Layer 5 of a small transformer language model trained on English Wikipedia (8 layers, counted from 0, width 128). Numbers have three digits each and are written without spaces.
In attention head 1, each number of a token's query is one row of weights dot the token's vector x. The head spreads its attention over the tokens so far by the softmax of query dot key.

Query weights of the head. A number n stands for (n - 500) times 0.00039.
q0: 518550459281293483282545369572471475403366454451481387435433424503385664787625547497605429523684702422687449503683424473431542691414609401449628485642447456514500500554595543257477623396596516546269411456441437316404591479435484442639493412308626490251376532364521410506640534604318274384443546474477354582539556773277753471398497299456780361559666374478366523357651559401526559417535
q1: 503428470436537754357418485509402580524656256491468601656436712565508649497491429544386503511394418445572610565484614372349414511455512532650621446534286589621503536518411662539618521428646396505533673482670604462468422529452495486574483511452441452456333488644646607450397483547461474368461465388532402313511467465523466654477481517283511323358622474389362495608559634469481403584506
q2: 500451420417427472447544557423447567509746488422310515474525685545443544546487460451563580420549314539669574655520661549353571453590485441580543314358393330550571582497419540319472632566517354553491494438566551479485432488526375439276524431610680558402465440519527577486711459471597547486443375294556731475442437582337601538458672540404540332444335349413450380356380613503564503359676
q3: 539476563547562419613515483582407347513346416404683413485327411539491531506652312549380497415526702523385510352494464466579548645637600643423483576633641586413479476549633389520583287488385419628497500538281509352451696520419450497699345528466388334598758548684419494653516472579402614351485644610521478428598520274616643347606337375530580554493629398603469479693584594475268494507506
q4: 616394543581640500566645565303559618445453825389531595477553509663455467480594458526624600561634386670254368555506468623553590334605645664578546472447506591651705542531761697592566469565530424456810440457301471446367430569467638266586493471634408414617626503493469551540436490458626423660648443496616559500547734293466509543358382497333623470525561600399533436811585596353600403656513
q5: 492525513461574525353472668512524507413751167446557761337614503708570634634032472474600415701398322527462464601304493678424389621399446461522325528549283563635320401406504315432404610349627448382544450399634387446776480398511500378496527221565653654338458423568543295447500567614467401314394569420590489655546460814632346549234493463460426322492515702384440654382443621470471416488704
q6: 604611537248308394376409632612770402598486525440448294370582294335290658514458515463439358483482613471746755599530450463420461629383543404541596452402530344452404510323538467526605446422517586569264487341697574440511617500654320531559397599578466569478448500331422443665619414493622469668449289448655271414402493543525339662610537648241564709682550532445428490504523459321503475211528
q7: 430313577388609500512390529423531549635585415587400550413605422573575462553387655471639647572500483609644475454497591500358542467503548475442519578562531419438493440574480451481486559543638587447648446411605417515424491531535508309601621390576497620392476536387321483434360682388471429629299266619528663695489658488424577530515466437472471387494694509147477411325601494354600345403736
q8: 442446615553451611713668321614287318281266404439465452589407280742375597426812504529279302394328597392367563427594399437549784734504561614423434734677633434437326482477589594756525281544396569603408536528250663508531646601415482577492504592476348332449658542588531456598663381449570549510617534460414230146486448488646542468615305485417628496512458390635623478639414472370486542471755
q9: 666391454552338414252515462598521475202584536624478446666627500247504442566539735392307247378565602528730731507670523323339456543488676466581594409504492634664747587500670508287692381511675276537525537475681523632431744402275433639535532724303500664639222400483371565467385387530550547467397584504694407419459349365287609438620621850525439670705391326570484504210556487430656560710484
q10: 378599400476942767536350280765469655571600444604460525429381523693703307600407309492641521410513390391322749586541561533785731491626435323409202518747379231601242578624450588491444637389479617484414722574309709595483504873517592546143730496495287382447437552540774643263564454660550500721590513559568575518480568478404418532396431590487550432328496453648664545618685886466536491440619
q11: 376504513475406443417476528543638431227496350588419574496427579432676670611496256746353580416176432458488575600518381636523659643500278550463347528428525720437500489562684512412468171694470383366524632679351457538635445539311571625417477552520404440473485447683304341615417515500401575493762527448411541573581227644527628444756309420441829636616446402274519377479397504318585193356493
q12: 436601410576611500416351666454554533508545705400473525672386403517315723334488316504436457415485420451472569571402237364262614478670485673407598269482667593377464514678565565648696500536655503442512427634527458317485531606284682579442601500578763540394467664345526359551331489433553401520705311574483453086404277375762274623385391461431496482457410570427670461724670422525562389436591
q13: 451287605632476602508603344442508503477406625545517485493496740693468507533512570612536460500600496269443570422436528652633709611482560468385585457682701352548427400500812454587371465342460272413429496541599643432397570397540378772426277435468310371200607504547280443538657581471345812335640665429486355324552623473701452500685273436709504634504303720594676489644605449379500373520637
q14: 762447545429373507619471418507338406525525662402452490675563613376386497558583547436520477553646263398644529459536437480521573659582528464614475616659316322670492427518365475617581471627554547574515611330566619482398652607646455237538644456573307449675596584322729487657663459420550386589630249657790470474513640446507652497482404457334714362756465358522599440508591735558429517346548
q15: 559496135510246689655557628680564579661595460690571578683612293480465386486771575405366433309522383500480440414421341511475616630425478534556424553493678577618667615511655650542727328448358348537450411582408562482859568675433564489428404444400301493504525463805692434540565649591490478346406434687374465364605365407500693544456365601395672424366504442766471597616370585500578576586464
q16: 665497422281670546389332693506506442569605506558492295444523456417556515458497582471527424555465323330527554380654512524663637545554743509462486414433402565617590550566666494384619601662608475420532626611419558525509503606586571331560590527197554482409518291542283410413515608599500424590474369532457488363497574412472645475546349418557544591439747512576485605588612452524625387332473
q17: 457708529424890517397399447351573545482568407596431531664316605573520493531496416432521425635736510536620496580430567473346373486362557308558619423497483367476400325562685268700447333565541593658559277420392520454557750406703533466587454503485593476722580543175332470380444414415422458341524355607715562477444817736386442568472480412456258560459475412548573389621560354514579472698444
q18: 607343799475496533334461263372512542664626453469500314462694630343695591675601512414572324455380681488594347574648544504616457608534524449549468435292592553347398467584526456500565436691614504330402452560636526665318443325352232477508681704221671408568584410635547478364453706537695759543340543512464632608464488480516518622543644519786414515344591263252256593354281294595623850403465
q19: 344328754240340486508588508512174562559600496562429407448699424715729485519359496563370364559288692616575524406471507478583531747432670321478476652671558544568504676484474681468436401633354580315227676538378478376286484508489632637549446344427526571465662419516384438578660313694290485447379270311417690594567480747453448373569413383587670352383775454735508405631676455455561626380474
q20: 517429438489530523239369730370521654613688274431564555492405588367414496551232744390425625640538277541833647744303531429275265399253529416637678462480496410540411624412248350547432822406571592572491508493350504266430437438773496264544660405264678719400512475275319504455411579376363444463414459479595322674410594563525378504721492352294394270295352561619572527460348474433474508259612
q21: 614586277403259445293351567414742455795685370487519395387359553519741354382626591299496496361667323365541599496619603536455459455325710324464542287475575496606695468735375201399434616404573515508491512285742500513386561657553341343512572282597443745342443563661268389458612467245504636603432225421699637776600509765399538519416512683603368442675441678608324607270668311512453155572500
q22: 649401544665435493625462428419379408601580664330500518584496554704649669522166465540489645673345475309689617572618604664656410705326561440337452508549340358400438417434522446627437419391758719405528447691628428458565653592551482573556770474524419677453467674405206367646335625522330713586367436717419544568661420562458246597678629623629522377567492601520537475193451580585493406675615
q23: 699655296310500539383642518213604575697609576672384524306438643481512496813383565359520753301697243504696599481433654548244488645365634391584523226409366263635427528470358556452597556504480390543456351368416389319563569355463418343607605569979500635440401487526538536377508537504612719557412442426574488433434676748365702581223445783487480500443357483131381408380621703581465691694599
q24: 440464504432543562344487406564644470530415659478399571645492549401366646404508542330589697360756531552859273507431365638757653522611585575535480550272493528321815350184582620527357383609636679428623472652721448552730530515468517666496515507782621417455561533328407360648628500370623442426426376523486468609592635350541487483658510630731719663542463664370471462649493434586585533389486
q25: 271404571478496465622648500458381485375622548429413520751571606516448556470678242373487549577500376609529559417637612507467376677526425468565460388353405519286559423531497521521466576613622414390387434570610619697548430366533513595613527725646690662542586558585381725423554612390354447682452483493658526295275511358677565506456500597514490523642602225381318426455380642618616487344679
q26: 302585491587571555387439413512617514656512586484442523432488525296478436473189516609319466299356596386398742454485349680623632662481606515511560755446595568630695496636379572512533464582333723464459584472352355516358577468754507583481622451500330676244324316602307426568345405720328411389653617667555602600597307432445418210727526545601500781418842283524531496423405204443351368458377
q27: 631589813399483309577589704648540412564488527195561545764554588347268386307605460496515485403624548468517500539566463560158713600698328536436511553585570339420687485504364308872428608635447468348651354658335467508520460353713424553538539613488307351552527602594472552507527363507485720296589422586544424438237545376807489421402437366641601323439343488593614690418372722470243558500500
q28: 409562671437557456674319489540559632691554522827606674386409568540424639556442559379282579346397466598363408386646320455571536489377493611455500630603537462511395770753299427643460548418423494670264359442315578532583619453577720611772511663718479458268423392485757432503432696572476518615688443552386444504609666416616591464471534555489376365594569646463430520709490617629567454515363
q29: 511349373371412426768624740473566608615681458662607219456405510353478496456201345424456583615373500466394616435557464272548582493489519658576308500463482493720422575623456273496437288576610364758339486575591286662397484626500483631515447751314613621423378376476386396297511610683439467493647493492363664744549334611246483555523671640488655578382591463543540607459697571390346336678555
q30: 489443468644456562554563636631332450436441319788494245457324385616643456386515686467523536533404490500459475472441500430497586497422378513394519450599568567368319609670373638438676464646642459317587591475562484410584582525587355470422608283602597503280643611482556609309514621487573579468830604677532443614410471592259635541538471576350467644264444655399503286435548318510747445682459
q31: 573475553623565571465531347523641463508481641424747203613248293429446493412431722456420631576465393553479605397468561722560293597722523532427380559735582384566196464461427577607426380768607527458413596722344522473630339319673658496686523303540511322453597765559603547486320404554424646434460549298613701440416341384546686347409525345488377668623420380630389417691376675430648511606500
q32: 457693431579577438568659545564602470641253807451730478456642397371405414341701449367579585484507568540496412434540364541675474519567533656519539602613580550442657425503551399500391443465446652415459423538358475424537592520443506433646642500693490516631577625387553481401405574653648435638484471665482560430618396198576590467536323581541361753572460539480494494731319334669506712468519
q33: 606557407345381438514427507572568500411623665325522310594530381474530402507706439342503487357561615648561576633708414517541600631449433581631548352572523544466583490728446518372322539570741528785281516522243487521532442624619448476510686665474683452457507724540405596423542514520614624656553264635464571519529331357363681388671599610568480579328458417475381321458507096490620549455510
q34: 529594504402537506362526368526586532438481564500521413309672540271423491676527622387552356555536596526566438503575557500698579632394420440399445639642443439516521527529383516423361664326441471512147578431581436522352517529525420611500693512416571597559356296420490424526608559494473478532619605620482364615526466810442538321522569606645610487570583453725484612174536409593607655332628
q35: 421327510567612455596481427420420441586566642530522642523538535475460459375265398575543603680371435512412457432344590563391432278547521369483603432518531339500393719472451610791580445603360454483731351522317383359430512506453469624544500523579526456604626602416542546445491433549580426538537348459657651354608235384464421467467497509398405482415431530438617514576438591555553446761406
q36: 568642451446608335639512737362656519517508542567338488541469673449295349720685180395451689480521120564500409542401845633471508517537428539754439243359390423500682640517662453425582599613369390465509355334465691555216500389753547342417466216654484516530846538500398695542496659456637666492332517289571589701523690509597706650374464340448355359416390600295357448694375792549699525509463
q37: 361422477555636760358389319420557615640323405575527605289417465348528503424405618393361728463557571612646476417574472522381481577414556527249447622671552557452688571627554500449521627441506329470524592521634323503374314590481361607619411554469446516433670402571276609551412656522484564619584627531659487632612345380454539566467324447392516526462654374520439475303381565621521289391445
q38: 594523305551249425669450496457522368397770196445419402378482300508444455419748496201302391460582579513044517481504445290149392421307416484399450583662642427586441572672228341478578750556296458769829213470504492449458465611537636464562424686712524676431595597618682456450696545356665446508504554491668447598419469376343561404256460488461411405703513504766611660528390761516364387712463
q39: 426645388526539341517378521645700634475508419750701543387389471511574437426578633434375624246512542736491475474508496345432428416575504515678562655249595612362798542843469380293496281523531500305740629587738412601818408635257571457599829672343332453608334528584696419311244732354519564552546609395474621534653589508374606526512534377488508576784504500487618246584632496465350636743472
q40: 575647680531737396629420536628657464359334737507640529539397361509471500503417448455432494429572627575588469561417618487510517453533642525594491591453674341530416538628572552528547345490543613525683276624294398503735598555556587487556724402578493273673731713223514468580329618577397503506551393528544441389687369400524528460551363551538571540670371637510688391755620631457659493554394
q41: 242571728600372558400578369607560434468214504658525668548378420374452459612483615867429360408453609484349194577303438500375531656609639579348581772454533648252554625591340433669461421515508483782653431507512412535668460610343625574671395563468392425488613535452422387747412414529334565345559419786345414467639581512457651401639230357599659386698585523616556474479396593395507446347341
q42: 434665601544600463560523631389772373677464427305656419517576591503434665623453280497444735438467418365492333274480551552383375429440518524600523541450364521419253730533661308568557556597553598744315503305595551449263758416486410441710369399576461652759372598500416606543342577407635393338414604530497350634503519345445530652438432528251306379307395342421454462433476610532450410372468
q43: 575546598448564536584594289500537465402596589394510459527728462694429548431694591595319676446381493778300536468627493449664528399559468500314481577549543612445450702601548692367543322649407538533504867382470520472404423615397608527437607497426503331743521394445628537704391620500490455416611708467447302368595292457418609578656423557227636653448596356757628379644467440562431683519451
q44: 589517465454447450500712735566516664508714794462602581577649483535547304644328433394595507467566482604426426634518611452481496342526721539715486374466297599626653478741621481424257664511489503715397475476340424275558610454622387419579519548624633682535604709504343417326387641659656628722428591571489651844472644496477659514470529504535442519145267443397418565817418484533585508688328
q45: 638508530555123189473527414440477477782618311607527479401395612366616368632480523539262458549508490441492417543250354514286343464504585352496574458177579486586580514534536511565507553521493377507700304258624451662548382481450667376623404674604575586330449533695489402416336597479567529537461515677606443570581543387385493530187552335538631613805541631508644577718325643561541482492421
q46: 384591345397744700500469658394642627683554500454539548489444531294551745589270417269673854522660489388633555652496752467474352417206592511540542524444357427623699475562360285704391574547697469528655461345323362263512433461678546507616542371604666701703500565448523388524481530507588402608449508472682504642588584551615510514290536609402273568332400564286392594550329637519627348361631
q47: 463579696475377413596421553551565548662497776460460571510395717617548275503336575328707642525551506523543633566363612481513441552516318481513548503370457490542421352547356466434396469503432440561641413551503469420640497597449353602604616640538369519771549669497240660588428526377674513669576454407358580493643538358427449494321662657452519386521344428867494538464589577600448562347523
q48: 354379629510472573515588520378351567363556668745377511479437540607699338626428550600564646630610486463399531359458469461420585613645533438436412531456681518551520796629772557570565166631511232418403642503652451485380500413342380657591452275298374377329282448562534595531654330574564467510662651562445654587503430455478577480656588429561717529760299434515695468683379621313638290576460
q49: 599318420360490678253332549544655424366750507441584335427431491549459436522623466371396560528386685437813466509608654487378468610433500659578604463594629623535482537473563507425551373372675314561469662391503410470652517413548497525648477320394418673480404392769701466551506471422503629650668435521531582563418507540592381473569481625591378290593421406419529590597393503694579425591474
q50: 468558298381360613577269693620478628598571375418520462521594325414394441548546383380521490355485544579581635542527678404444539640441265394520416618658543401507677449591435475400434748646638519596504557433706439518421412706490546627441879620321345646354462781581486635347662424483548556445595277645341311451477436322403529461447668365592442504571614514574399294477384268417493578630605
q51: 571458363417527389560641575582732445316577539487438500370304512563552351335538351651670568424592690529552450474243554395633475607478490341518538537446527528366580546471550356678458352503347529604557476370453381548458573438581604299544513580510397466533359529553364394385538488586537668570570379430413286418556473493397506435632439607540635427591371688550653662461751223684527494483582
q52: 472372719572553567340472526494666575570671484574466602521526636517577446647260458440596717500601287572551490727392509750497469531524677462571562574561404387412503332364413459448523490441443604506607488433451403565444465437512509366704765318311512397500445488410466447466466413411633411591364488293650521503503559585350396349565497535526473310519425663445560420626529523560615635607509
q53: 562446564495624492458385450476614545479702438515470500567414552595466500424669449536551561594527544506706389442316583270589491606605497432466606609489585368659601392396486494707406566614364634541473448369552633459435590488718397486400418469677621517396511561439615616254566608578402408463433538421459362612457512452579434594389467519452433325445526277570309578526612460506443520409580
q54: 732300426441656504171576540527566699465327640496538646431655426465601689500415543377525572564412666792471593384656454431304574692463395486489401407481461619515606482504761738512497604626748327410379662598749311632466799382442493471718613677480686471392305466492542732469511635654443289486475706359679424580431476416379510469414408411388608374661560534508397464265426476529552500468644
q55: 542530347429210461399681570496575534358531392476567301389577397335543483507377582470487313457504487605406550639658569453586400459303392331467487356449529540446704682678540518711510514610805440523446471462592388549387550306378465607418353688394540734671353500409195480577410358467453435570391493569396544522401595422549563490657694414385387682354657369395446599405555277368697483392360
q56: 482512413338420457548412580671721689464600321521425424486500580434435573794504636503352585591427577518724621490298698336542482553500654593493490674468443630556469581529510471500533365500580461464545550413601547471583426562389652630588514411541676563325339226823629463565401590510442419520398372452576221591185590456374461369393376364240418584478321532555750456348483463420497306519727
q57: 623673406403363605381435349531531454621656541632397520399607394301523678543453587464474711606355618633507458525442551578313177390510293589481599525680440516622437542538503368401412590506530479472634560558468506721462475376648465702350323533479323675531410683461380487488443665700487396540513463535541595752484668593285358450446615374566260477376582497303467500437544329665450520482370
q58: 467468777469622610477453469594557500316341496687514343390582408507422414646291148267532475483365562196680508550601455532334358569296765425606727431529569567600636416290656440423459477581675490337508472474670462319459633324668452695782285514712660507429460607423407542493434507574528409426398434500503567598500330327548500443599684535489595714585282332454547629391476392529500500626320
q59: 413419471500454256552536576749592426442436590743605663479655423440531490458807397620576664537274591374636537429537379407577645197507514600479474496306453558545667547449617522675483233660521368308574470571440378446435411315420507545514575696500365472573661346441334537461528417507626482461486312507467483561385586179514656503700466432739363581515726542533368439555380564368593390757360
q60: 691556600640390461539469610630358512423490331335538457596496503346638673397581589483649605523539306393425677581445322831453405361490421404424416407480477464453355392468404194396494507658527475618288506314442578652625642430533360487348597480633670688584325565618528562500299517448678402409438483496506553500525583633649497475806412670631536395554579578429399457326535276410462585397608
q61: 515488385687496541443386547609307546564511341592676582365457503674194393514689390514320472528391296533564602537493493451449555750561445414423280451782679560414245608684422751331507372511314590544408390566597577758604568571493391666431563415419543425395586478550374535510729500584437565715476727347699486488615461635766420217441431497523588507800426420584357517528517434461537504591536
q62: 418600521582665662523557527511257659718603367489605500429376559452549393364433470500507384525376469582552625483601444482525358776464636352458283538583403334328460566462518474515619575570325360483381428473330650482556527219571613716333607539604332152541449592339507636379704511475577380661395449439452614398531376477530420594559295472470355406284252715576626714609524454668306489808471
q63: 373640654482323425510409665602510467507377457470378484787444375494503455596582483583388465459612413550363558560412534385549664392523490503449590273353528659558162582503439605420497507582661590564541469491385604590590380379545469522568667618646384597310445470383670487630723545437247520600516497459244506433515291453423530430606378509606608409403467628902319506471466535561460418543601

Each question shows a short text with each token's key, already scaled and adjusted for position as the last token sees it. A number n stands for (n - 500) times 0.002.

Then comes the last token's vector x. A number n stands for (n - 500) times 0.016.

0 " radio": 633391438519465593537537377446460393523410625510399565621364543453511296605589546464538496417582404526388638640477386473524460507496506670594564446402604637286169374346508523504681387595478510
1 "active": 589419540513444528588561378470443413529426563430487526570400669473480254525571596476505436420614549450405613605513427474522446615495593644639589446404554645285173434321462498508651355591497482
2 " lo": 552596565448421537605531446499456398554480563560452456530438463500473332580569541469526496423558670332438573561474452514587450531536560624569468379469534598233212464364504518531623470559530434
3 "o": 405613615439490535593526461471425471512443484473385548539335549455456350534598490430543421506556580448464477516488468517490449515513488565554505457435578603350242436362507432496649487596431501
4 " in": 449518559409456541511564351451453326504491546493404596573299680616473389557613501562537496486527493444469475553530433497535467589441556606615625378450579659262172427259518489456634490524475529
5 " the": 489558553450464519536569388438467346524468521488431592561256684634453393533595493566541512494501476478504460537531477515530466550452550602606618388454569654285200441285507487448619516500464524
6 " world": 580586553471367609510623328488429295541392593467458630622321605450548305621659486581439441389639363517649392494600498452539381618450584495604582399408530642256173337356502476491654375510518476
7 "\"": 640435502506448449566625346532329434537413675525428632530332648449475343492598435545514437421648429593534328588599446515454403613430618657559543346409508598263179339280517387489608365592456550
x: 681536361451504482427407464451474387694392397510599649477261576490595508537307435409519519476541473296685685737644611466696558611462675443580573356583398484629367221525468567540358664347369521517654458515496517418328620638583443525342759538597602511391496665408273462467398384326608666503496519499576440578727410623414422579454399521394494532524329641610459570390595449441399437367583
Which two tokens does the last token look at most, in order? 5 " the", 4 " in"

0 "ers": 596439434460564535460542393455475300505439575489431603658332607517401363540583484547519432466558436484445581546462403429575452572473571605511623358398579648236115423282473458392631405575470517
1 " —": 563441457413553557453589422439498302520462523492416612613301672576438381529574557560536493492555492507431574551489471456577445601458588602598633339445549668242152420280479465442601493550467539
2 " especially": 549453470454510638492647294516433279482490657518473669570442631455410310580544602602555456484664583483396627602468421395667384742447675588611704308434502692239089329271478396475549370608587564
3 " res": 414630568440409592533601353545470263574482660472352559608502608486463371576657543504572457511676544424481565609475487391578463608524505576524643404458547648152109420329511397461531451628588602
4 "c": 453587581448372632511649429548489373590454619475401463516463635465474373495609568487687418449629426453529506508532526498583487563514442646613550405473521598264206464360496458541504416519502561
5 "ue": 524522606461401664580708369525448359434420594472391584559397626438452333591550530519566439433635393506575508481542482486507406614451477546629605362460536607309194449252442430479636414575549486
6 " organizations": 580545573456354608554631336535462320504409614412447628606315584331450316622580446584516446426559378570595362464603491530484411550419607526535653381397568627314088394296514496441579346520428537
7 " —": 612508553509402542498610377554403337472422581462451627632378620425493396519566573577515470440596442574622319509593424486498382652399674567609656299432474645262117393301462437466540345564496557
x: 626472439461515601476408487436429520737504492570617611390218581438589504330407742601507507399614598432586553622635594569627539528449652575496500323423611598606336336597434557641350519488533529560705448357342636372391719534480575377559589683573615501418404612484392609523350406401633651543477551493578473474540530669385412516291455467285531387546328693385425593360593391557485664402744
Which two tokens does the last token look at most, in order? 1 " —", 7 " —"

0 " The": 530466449488543526502568424426477350530479514507424585569264674645436401530586500559534526505493488548485553528502457459578480534481535610595606405462568647294200445285521492442620536499465525
1 " American": 620406460429531604613599287428423348500484582489444546617296592519450312588628500653539495429594572517419606603461521427691449586503651599561572463456496612274098367252454498417763501490457521
2 " may": 549534478388552651573620294440525284487437668574314618710351543581391422568599491609443377501645700445390544558347436356653332590437602653543664294387548672181100394226416448421647435502544556
3 " also": 420544505338559689564691205570452319502481677536366611596425610472385392544559514642550416474660611482366559572457462417617326718392608604558696283394450671199099312211430401482657331553580556
4 " be": 388513586405489624545610298478473328483511681504404598648365624517407486610560478613562369480597471524393430542456394405542314656406645550567649314425512693236195439243497369493647374534566544
5 " black": 492660659420400615587691376488398355508503598480455610566405574492458330597598516556582470417700372445567412541562458451536397497316576567566639451506543650339202469251520489532634388623494506
6 ",": 504576642399525552576686309509436367483503563492408642589322678581409347571621512625546467466623393540525353567598412446589284644311621557582646326461538725227123338210495417457608445607532524
7 " although": 552528581482497522574629311527416352482509572494409640634331696588443354513576531623526483500603448552566368541548435502499370674350615564612669333430540661219136359239466447437534459591566563
x: 633612404450377487320538480414561513801404449481692586412258649432555642417390623501472485346454603307669588567613478500477659505369663440503647372446406547660421364447461505606507520441484332491634509600285511383374695479493561452464602645511584451360489525653622358508398327429544572480522642540443399567598575728443500559397411492381563422498250547277402568250655503472436598471595
Which two tokens does the last token look at most, in order? 7 " although", 6 ","

0 " national": 647406504454511546534574420447475362556405514451516477604372585509474318602627527511414385453619439519396582676483441454591473521494569589539546355412582605267146387339494453470671359522422478
1 " tre": 595425553457421559577536493531431448515458512523474498567420522566428373604606564437472469541636629375434513654545418421525568512537481618524470376493605576277221483372553488530624431586446521
2 "nd": 526462611470354517565504464499497365566365516418474492585470598526461287575640514483542443486574645407435561596542387437541448481516513513511538363455586570292247443406526527477539392582489518
3 "s": 416552585371447567605619349514445338514361580401449614601397596452422305573630443555462439408596616441435527576523409456576374580415530575535598355368556684259135374252456477449607411595486523
4 " having": 381560583346434567544526233519440249503428630503419608666364663503447402574615552655508406457638540517446483617429359446542350612428658571570689310397505692202091352264508364450605408563573579
5 " lost": 414535651352336595543599237511363256483459636482459642632448705459452358643676529620556439437706385472510445593535351418564345564404666547636702286391577656234121432237505354439568360612610528
6 " its": 511583557439381529562557321478433296516395576441470630586325678577441370596649468561537431449547451506549383474526443487506410577422620575591648417421551671281160367291441419474622421547519507
7 " two": 624530522445435562618686162461448324335419610411391646595430637519517303566615521613570482407608507569581414575636607495533399571381619652536656427379508723306136283239411475464596420597547478
x: 436554435543393543368538694463635611705389470524615537503303822472545603564386605324415614631435638437729561635653595462425494620234567337481657396493503533511478604364408558489463612552466489419473337404448421386528488511428576493562598572539451521338537504458522478446481566251472615396632543408391491550545458832406494517535600609473478292482406634472180329385495350585485596213495
Which token does the last token look at most, and with what share of its attention? 5 " lost", with about 70%

0 "\n": 525457446483560549502571424441502328552515523519404592555264697632455411527570510545544527512497486541486551520490482461571492550483535621602613382451589668264189444273526491445620526508452539
1 "=": 531438460464524533518596379453499317533496545502396605563277668627422399541582522555554507500508522518454551552484464452570473594458552631618623343449575678239172432263500500422617504535466521
2 "=": 488445492439498540524629351458494310530485578489367600572283657617420394549585520539551477501529541465450534552477479443555466634435574647615632322455556684221138436237466494412632475553476509
3 "=": 462493505427470591536690332507472355521489669441310592539339630551437414527587485472552451502612471418464532501494520442497452731389614673636641335469471669213086456205408471436615416584514504
4 " Film": 427590613362371600529646336459457317611530593529441534574293630445516333647574442480494456473646508403507489576604468467524320560354572621741616446450458638305257382222530448532713399486486510
5 " =": 507653565346424571628670291501436378519478664436383622475354619510361418627569504533526466468645388547462422535539531484608403593371569685633558454464444687273223386234471486480669441501395544
6 "=": 614560599449476655590673327546463354512429727472359643536329612520402416579593460500531517495631509629558393459472535461564458656407533638592560435457392692209123417250474482467683455513451546
7 "=": 511452533499495647570660352571433378530451747483356622529361596522420437558607477441511482476626559664607382441524545459495503680388522694610574423482373653192145427232487437500612439547464571
x: 671522368633407591451582713446413279636476503474430497478168560587543587736469607460475627567572412383662567537520530487430499637362673626591549243467432573571218389540652493551402503446546465545551468397578556584438641523401484484619460563576636702381499518569660416444424353539450593651499509488744358605572362623305534387422472586274705488545262521513446473330560595438672485625667
Which two tokens does the last token look at most, in order? 7 "=", 6 "="

0 " by": 522472443488546541463549420432486337526497521517426589574286683635451412545601503565545523494520466552475568530498441450583475551480545600597623368455584657285206434276523477444613532511455530
1 " the": 527445471467531529503565417429482345529480519502437584564268678639449401529590499562541516499499510514458548542504456471573481546480543602595615384455572650289206443287516486443608526499460531
2 " same": 545513524388525629578559195412450379523471678468484647647338684461525300561668436619513399407671640419429591549456485365652365572426699667606700401398496663214132375297376437466604357615540506
3 " two": 412539570416572630616665225428481373419472660413382607580439640503563273529610534610530480368587595416429535566496520430644405599389648655525679407373540729303148308262423460450625373581538476
4 " families": 317594640354420665559665281472480293502347657440394691555361566432469362603643506646477417419536461474435476611531463447611337587403559633506653321427572732257104368239476455411656408501498498
5 " for": 431521620401379571530598242503392300491505632450418611634442664429507408595581502610512412435580436464496387540517346483504359677409627590614692328451495659276141384235476409431586399565546533
6 " over": 584568573473421599562585230587351341430528671502323599558498719444502387551680517570550460399644425478571393533559418468472456672388551535578607314483569617185177393185489457459585356593576490
7 " a": 537549547528436581554571286491424327434441580426410623599356700528451325567626486575526421465601476551588387493557507549497417604412658610620668442441557692265146353260460433477598450521529523
x: 503585339485336561430581515495587688747324460559543484496283710405569595460412523543450426384412655271948611552613517447461539611296618482570599399453448485565471406474374568455452584547540431607522442550379487324353702537594688529539603522543575551330616463476591461555450462388481551419475406430488380481575749672430520523533560581523548414492285538468393558241660485401473638448590
To which token does the last token give the most attention? 6 " over"

0 "BA": 617379439440539516495501450463479392529399556471410504597381576466399345492598491506490426464603419463448603561500437450503474577502518644540502363366555638249169393349498482392653415516367485
1 " as": 537442442457527549462556405456485313523495545509410614598293698619442427560613520565544495501515497525444550561484427445577455586464554596597633369436567660256191425276518463459614500530489530
2 " a": 511449494440508541505568405443484328521483529494422604578267689619447399540589495564544501505509530476437527546502457472565456557463575601610631389453582664281199430274512481454612506511474533
3 " '": 441507548409458629530643426520407381485427656551371635624326671466432453582602475526598457483608546442386492577511451449529440631438534614550583435518513652327257464323502453540620382525551498
4 "Bl": 378656633431366518646631389489458308566507584569463519644491578479359325606613562467563512459594451434497509583496437438532371516432582604572572522519517642240197474367570531503686478539500557
5 "ue": 491559607457476537619570403557449415472444517530393540621461609484383417457624535472527406458601464484478524523458548472477390457473553567568578505533556553344300473314475575422599500611575484
6 "'": 477518540443438551563684364547371388586436570522430590635393606398430407527609405557554450491648413577493404496510519625547427446474645506539597477488462563377191442315446475483532485509526506
7 " ra": 624415484474322644558610366575457314571451651606377588612462579471442348616632556521501478462641560610618460409456527442509445423476610589574616428469559602299212507336622462582630445501578474
x: 420624304507402307498648580623435615621384357564634233319382481485517450649446607449481518407533470643682515498489870693560540494496518612527599217313481261393492260346600321605419496624521493599394311431551385438360688480536477405557679687570555553483436578636487597479479436307568592697477485487576569578410541615389608499619545512614515404551411677513367409359482475498407559479522
Which two tokens does the last token look at most, in order? 2 " a", 1 " as"

0 " Royal": 621429418494553488582516335423393381478474578486486507557431518565410270621585494576451422447637448523450627643506415363630455606458548624598563389448521629217211390335484504466664395480519415
1 "ist": 637425508427459483566561397434426408518443521455501495651404548579404244566635475496449393444618552426440601584555416410561473573489548589472509407424552622291191389335486492483617467544430437
2 " MP": 484472549410468569558592428503467406483459549539417575615361608532432299589603524485507428495581587383396516616556466436552501574483512584563564330423591608259177429293499461512653455499458465
3 " for": 475475530436501527504566397447471343517489514499430579574281689631450418546600505569538514498509524456449507565521437476560469568462533584597612362454579652282207430280516481447620521504458525
4 " Hel": 362611578392462501642502370524409398541457598622438573570479552580348365605637551502578558419548459510516627632571354351499406650475584651561531464496639644223239418403613506512680296574575559
5 "ston": 482598606379446531561574433497434421499429547506374508571425618497386375552584559494590489471571450480532481607510417465522491544452542570529534467495564580259229402321497516430616434567507452
6 ",": 513547547473485500525577415448475370522478493508438579564260689653451419524586504567548533513492470522526446551542451494541442537437539584577604370463577647293221433285526489450617544501459528
7 " was": 577497577501428554572607334506442333509480600508406598614291661600399445584622500588536433467539485533566388527557421473525405598385608604574652307435562689230166414238469455469627439553528544
x: 622519352407404575355484532384498557689374458573633483473257477462466656463322666428543497353412599257724588507546533480459604615364604415594600433459486504638412245420445399684368517456580376550652468566336507357383707565519623431524485662505592391327518600641529407467355302381507621416490438527481378547568597731381454533443442592400578515549212564333338497299556472446505610465637
To which token does the last token give the most attention? 7 " was"